Layer 15 of a small transformer language model trained on English Wikipedia (18 layers, counted from 0, width 64).
A neuron's activation on a vector x is GELU(gate . x) times (in . x), where the dot is the dot product.

Input weights of the MLP neurons that the questions are about. A number n stands for (n - 500) times 0.0018.
n15 gate: 643,490,456,781,457,368,390,484,535,595,676,627,466,490,554,472,468,685,412,361,594,654,272,630,644,489,611,413,609,434,534,339,659,432,256,511,419,367,331,484,775,517,217,530,510,494,439,636,553,322,259,549,668,413,194,430,440,382,605,697,754,370,624,625
n19 gate: 671,526,281,493,360,479,395,591,579,689,689,683,248,568,370,376,443,560,598,558,631,569,633,578,503,350,350,361,723,428,553,460,306,854,305,626,372,654,460,553,540,637,293,590,479,707,711,522,502,535,460,347,219,468,533,388,486,647,470,518,520,539,697,636
n75 gate: 525,602,650,437,467,610,548,551,698,719,664,381,455,474,275,373,756,522,528,349,614,373,511,346,569,572,492,450,667,621,504,629,395,625,568,305,447,583,625,424,307,484,363,322,532,528,358,446,435,566,375,568,592,659,349,674,350,496,486,482,425,411,423,652
n100 gate: 518,512,534,494,494,350,234,572,384,660,791,489,526,474,452,579,335,514,597,519,537,603,403,367,645,615,672,447,338,453,265,286,478,581,429,312,450,519,535,428,602,589,430,546,339,397,340,809,411,507,569,472,442,543,631,618,289,615,567,692,456,484,424,452
n107 gate: 585,586,458,345,492,363,402,743,605,620,482,568,647,437,553,622,649,401,474,431,462,564,572,414,589,428,559,484,460,503,368,473,577,490,655,524,409,378,436,588,408,549,499,450,466,413,626,463,405,356,632,628,517,390,699,519,498,460,352,650,373,552,523,434
n110 gate: 763,413,381,541,391,333,436,512,399,413,250,463,591,582,559,600,681,581,772,296,361,381,469,213,427,722,475,505,568,479,501,456,375,768,600,390,558,373,716,501,575,510,243,435,634,542,551,658,759,452,333,573,190,647,591,310,316,542,320,441,536,558,384,552
n115 gate: 494,576,391,439,412,303,491,551,400,477,491,337,769,377,470,448,521,284,632,360,574,573,485,278,243,428,658,668,517,427,364,795,333,584,597,717,604,465,354,609,535,646,299,250,671,512,386,371,439,377,218,242,337,606,432,617,333,524,425,477,663,529,419,524
n121 gate: 541,505,396,348,590,451,549,398,513,347,405,814,584,456,455,553,411,552,447,554,640,548,670,581,639,623,600,477,504,646,699,561,683,548,531,427,447,261,573,517,689,468,745,448,259,754,370,649,588,457,489,609,605,382,366,434,664,489,382,538,311,521,565,474
n15 in: 613,542,441,688,479,388,463,562,417,446,769,546,441,426,570,524,587,645,346,448,360,597,467,489,612,434,739,622,502,437,652,568,604,523,420,492,321,590,260,409,696,529,379,557,479,528,454,752,676,434,346,324,745,692,255,268,381,369,431,635,477,475,556,502
n19 in: 689,452,733,504,499,434,464,475,543,349,609,696,339,470,667,558,412,664,653,437,486,405,974,435,674,320,430,565,570,594,547,552,386,576,501,428,468,346,403,398,425,440,461,435,208,617,548,649,657,759,309,680,408,348,364,439,378,630,430,663,641,566,738,372
n75 in: 478,502,536,252,544,594,458,457,648,729,358,587,579,362,438,388,710,455,562,490,526,571,536,655,649,349,626,476,609,581,313,550,558,450,729,434,629,554,544,403,344,528,379,293,516,421,257,566,585,529,288,708,434,474,475,483,579,628,367,470,625,451,488,549
n100 in: 625,692,488,514,526,455,433,398,763,311,595,785,361,476,403,380,707,418,337,486,401,481,648,604,506,235,441,516,538,528,606,547,545,591,529,605,550,592,595,577,536,291,388,475,700,463,659,385,530,441,349,466,416,233,404,456,791,383,408,444,520,477,453,538
n107 in: 748,556,557,511,429,488,560,628,668,758,698,517,463,494,469,673,692,374,480,382,501,656,546,652,554,569,462,532,511,391,587,396,656,596,690,604,292,457,338,601,431,354,533,589,485,251,488,639,533,550,545,526,462,759,564,508,423,412,651,518,333,599,591,517
n110 in: 267,580,406,483,594,557,813,519,623,612,365,418,372,269,660,259,578,311,430,473,567,605,250,615,692,684,682,339,341,268,347,394,536,431,646,799,681,270,634,319,421,522,844,431,757,423,490,634,518,540,416,379,440,717,706,408,470,501,477,509,668,266,644,553
n115 in: 478,463,374,524,427,677,217,415,484,375,505,576,663,432,460,444,626,455,589,595,570,835,512,490,536,409,461,560,484,359,387,844,287,480,584,501,569,606,104,354,412,601,159,394,681,776,307,429,398,446,286,668,435,906,641,291,463,376,408,345,703,702,448,690
n121 in: 414,382,358,391,469,539,571,462,523,459,511,615,384,311,514,483,355,637,398,476,619,381,632,386,664,648,447,392,570,431,584,317,495,598,506,188,498,288,615,533,599,784,698,440,426,582,522,486,450,440,578,386,652,773,623,467,704,446,476,535,308,418,521,534

Each question shows a token from some text and the vector x that enters the MLP there. A number n stands for (n - 500) times 0.01.

" part": 385,590,547,408,494,517,520,364,523,651,654,698,558,414,537,496,471,499,335,589,449,579,559,545,498,576,485,637,490,497,410,550,196,535,514,429,601,562,572,356,485,421,463,594,597,311,630,475,539,525,613,532,636,640,547,575,651,569,279,654,584,460,375,404
Which two neurons fire most, strongest first? n100, n75

"L": 482,265,500,447,487,657,586,641,501,621,572,546,516,438,510,540,358,526,378,585,348,594,552,371,592,500,383,662,469,546,394,667,519,396,391,343,532,427,557,495,528,398,510,545,572,547,371,567,528,470,632,489,595,522,511,524,706,493,418,669,305,547,368,175
The neuron with the highest activation: n121

"am": 364,348,471,428,355,580,465,510,668,591,541,612,529,431,451,509,563,481,442,575,520,548,700,463,371,512,485,641,490,483,440,508,486,523,511,550,485,683,615,617,532,482,426,584,551,527,621,526,486,285,625,609,600,526,609,568,556,607,537,710,325,594,486,153
The neuron with the highest activation: n107

"ilt": 426,480,481,452,420,517,494,449,474,584,569,572,585,426,608,636,483,602,376,573,535,666,411,387,505,667,531,660,361,390,380,495,415,574,436,447,521,434,580,524,438,443,340,599,624,394,554,548,573,443,575,505,520,546,542,528,455,528,392,785,496,373,306,304
The neuron with the highest activation: n110

"ior": 477,582,499,403,545,740,642,625,468,777,586,744,468,447,590,633,529,526,469,547,373,638,466,409,541,519,280,646,472,549,425,593,470,485,382,364,590,500,430,493,502,450,446,658,567,535,464,440,465,443,608,439,458,566,500,431,523,535,411,738,533,463,307,426
Which neuron fires most, and how strongly? n107, at about 1.3

" she": 451,476,506,481,506,582,506,495,431,489,611,555,535,344,564,542,543,618,552,586,386,536,666,465,506,586,601,494,410,361,449,410,508,602,763,657,672,398,568,419,298,579,366,513,718,428,574,575,644,397,578,524,598,630,506,514,477,532,394,710,387,503,367,460
The neuron with the highest activation: n110

" bu": 302,439,493,439,606,427,418,504,558,554,748,425,562,296,624,562,489,604,457,589,388,577,606,521,484,524,562,697,451,531,506,424,398,539,481,538,669,384,633,423,407,254,458,567,570,380,596,492,546,382,549,445,580,468,545,550,436,435,357,752,483,510,355,494
The neuron with the highest activation: n100

"ourn": 482,655,642,446,592,451,497,556,444,871,650,540,613,394,640,507,549,502,513,602,492,690,498,393,416,557,420,703,285,584,412,607,542,578,544,467,508,584,532,415,464,521,389,519,593,387,585,424,573,553,449,535,707,551,542,620,579,613,516,698,494,511,487,430
The neuron with the highest activation: n107

"k": 382,465,580,492,549,570,576,488,437,502,578,581,518,504,488,402,422,573,404,504,548,666,465,458,489,515,549,711,373,338,438,517,499,648,400,439,562,573,571,623,488,348,464,462,562,429,501,382,592,151,579,466,646,578,618,444,443,589,489,766,431,500,487,324
The neuron with the highest activation: n15

"on": 384,527,587,373,450,701,510,454,380,654,626,649,613,369,546,449,613,575,405,545,462,454,621,583,479,575,450,683,384,675,527,421,442,591,559,500,473,600,439,551,413,571,572,507,554,193,556,363,422,319,438,463,616,565,556,438,574,583,424,710,370,498,411,372
Which two neurons fire most, strongest first? n107, n75

"i": 476,509,453,402,537,732,528,648,519,579,603,649,516,494,537,575,413,466,425,419,317,659,723,520,458,520,400,596,453,599,508,554,465,524,651,566,481,501,444,458,553,303,431,706,581,608,569,485,473,234,570,605,560,436,529,364,582,533,429,670,479,689,443,361
Which neuron fires most, and how strongly? n107, at about 7

"a": 418,509,554,399,586,774,433,567,512,603,568,658,568,427,448,475,446,574,373,574,468,570,536,509,526,572,445,735,414,528,487,427,411,488,414,444,567,465,348,601,424,562,495,412,526,343,530,469,501,225,645,420,419,502,599,426,353,543,587,629,276,427,367,209
The neuron with the highest activation: n107

" some": 441,551,472,427,524,519,472,409,458,647,571,570,380,305,524,664,623,638,549,587,451,516,565,427,641,571,531,672,496,405,480,600,368,601,590,531,549,491,604,438,460,442,316,526,653,388,554,512,562,349,524,455,610,530,418,561,566,484,391,676,520,508,252,284
Which three neurons fire most, strongest first? n75, n100, n115

"her": 618,582,439,590,493,468,549,511,415,479,504,560,388,394,634,568,414,650,459,644,405,677,602,605,526,665,579,511,490,433,396,572,281,599,576,405,595,497,718,459,408,576,418,661,654,448,592,546,687,453,773,523,498,535,392,406,532,538,382,547,448,530,367,402
The neuron with the highest activation: n110

"o": 253,406,599,467,493,739,424,498,410,616,603,498,607,372,624,454,515,560,468,524,375,468,565,495,561,633,629,651,436,602,477,427,444,578,573,538,563,526,485,595,397,544,536,558,548,373,482,476,426,248,476,487,605,476,513,545,440,486,517,713,201,501,488,223
The neuron with the highest activation: n107

"The": 390,468,469,383,577,448,493,560,522,491,463,627,469,413,421,609,538,559,517,669,413,556,486,508,674,540,601,536,464,432,470,497,383,522,612,487,476,486,616,443,516,449,280,663,669,393,545,559,493,432,599,381,585,553,458,476,526,548,381,827,520,535,430,307
The neuron with the highest activation: n100

" it": 395,417,432,518,538,690,467,511,563,505,538,565,529,323,493,612,494,596,557,597,326,533,493,478,596,519,653,652,428,581,524,518,352,558,725,490,579,373,658,370,483,454,337,570,789,327,558,554,534,513,515,487,520,573,617,569,521,586,477,691,467,467,351,371
The neuron with the highest activation: n110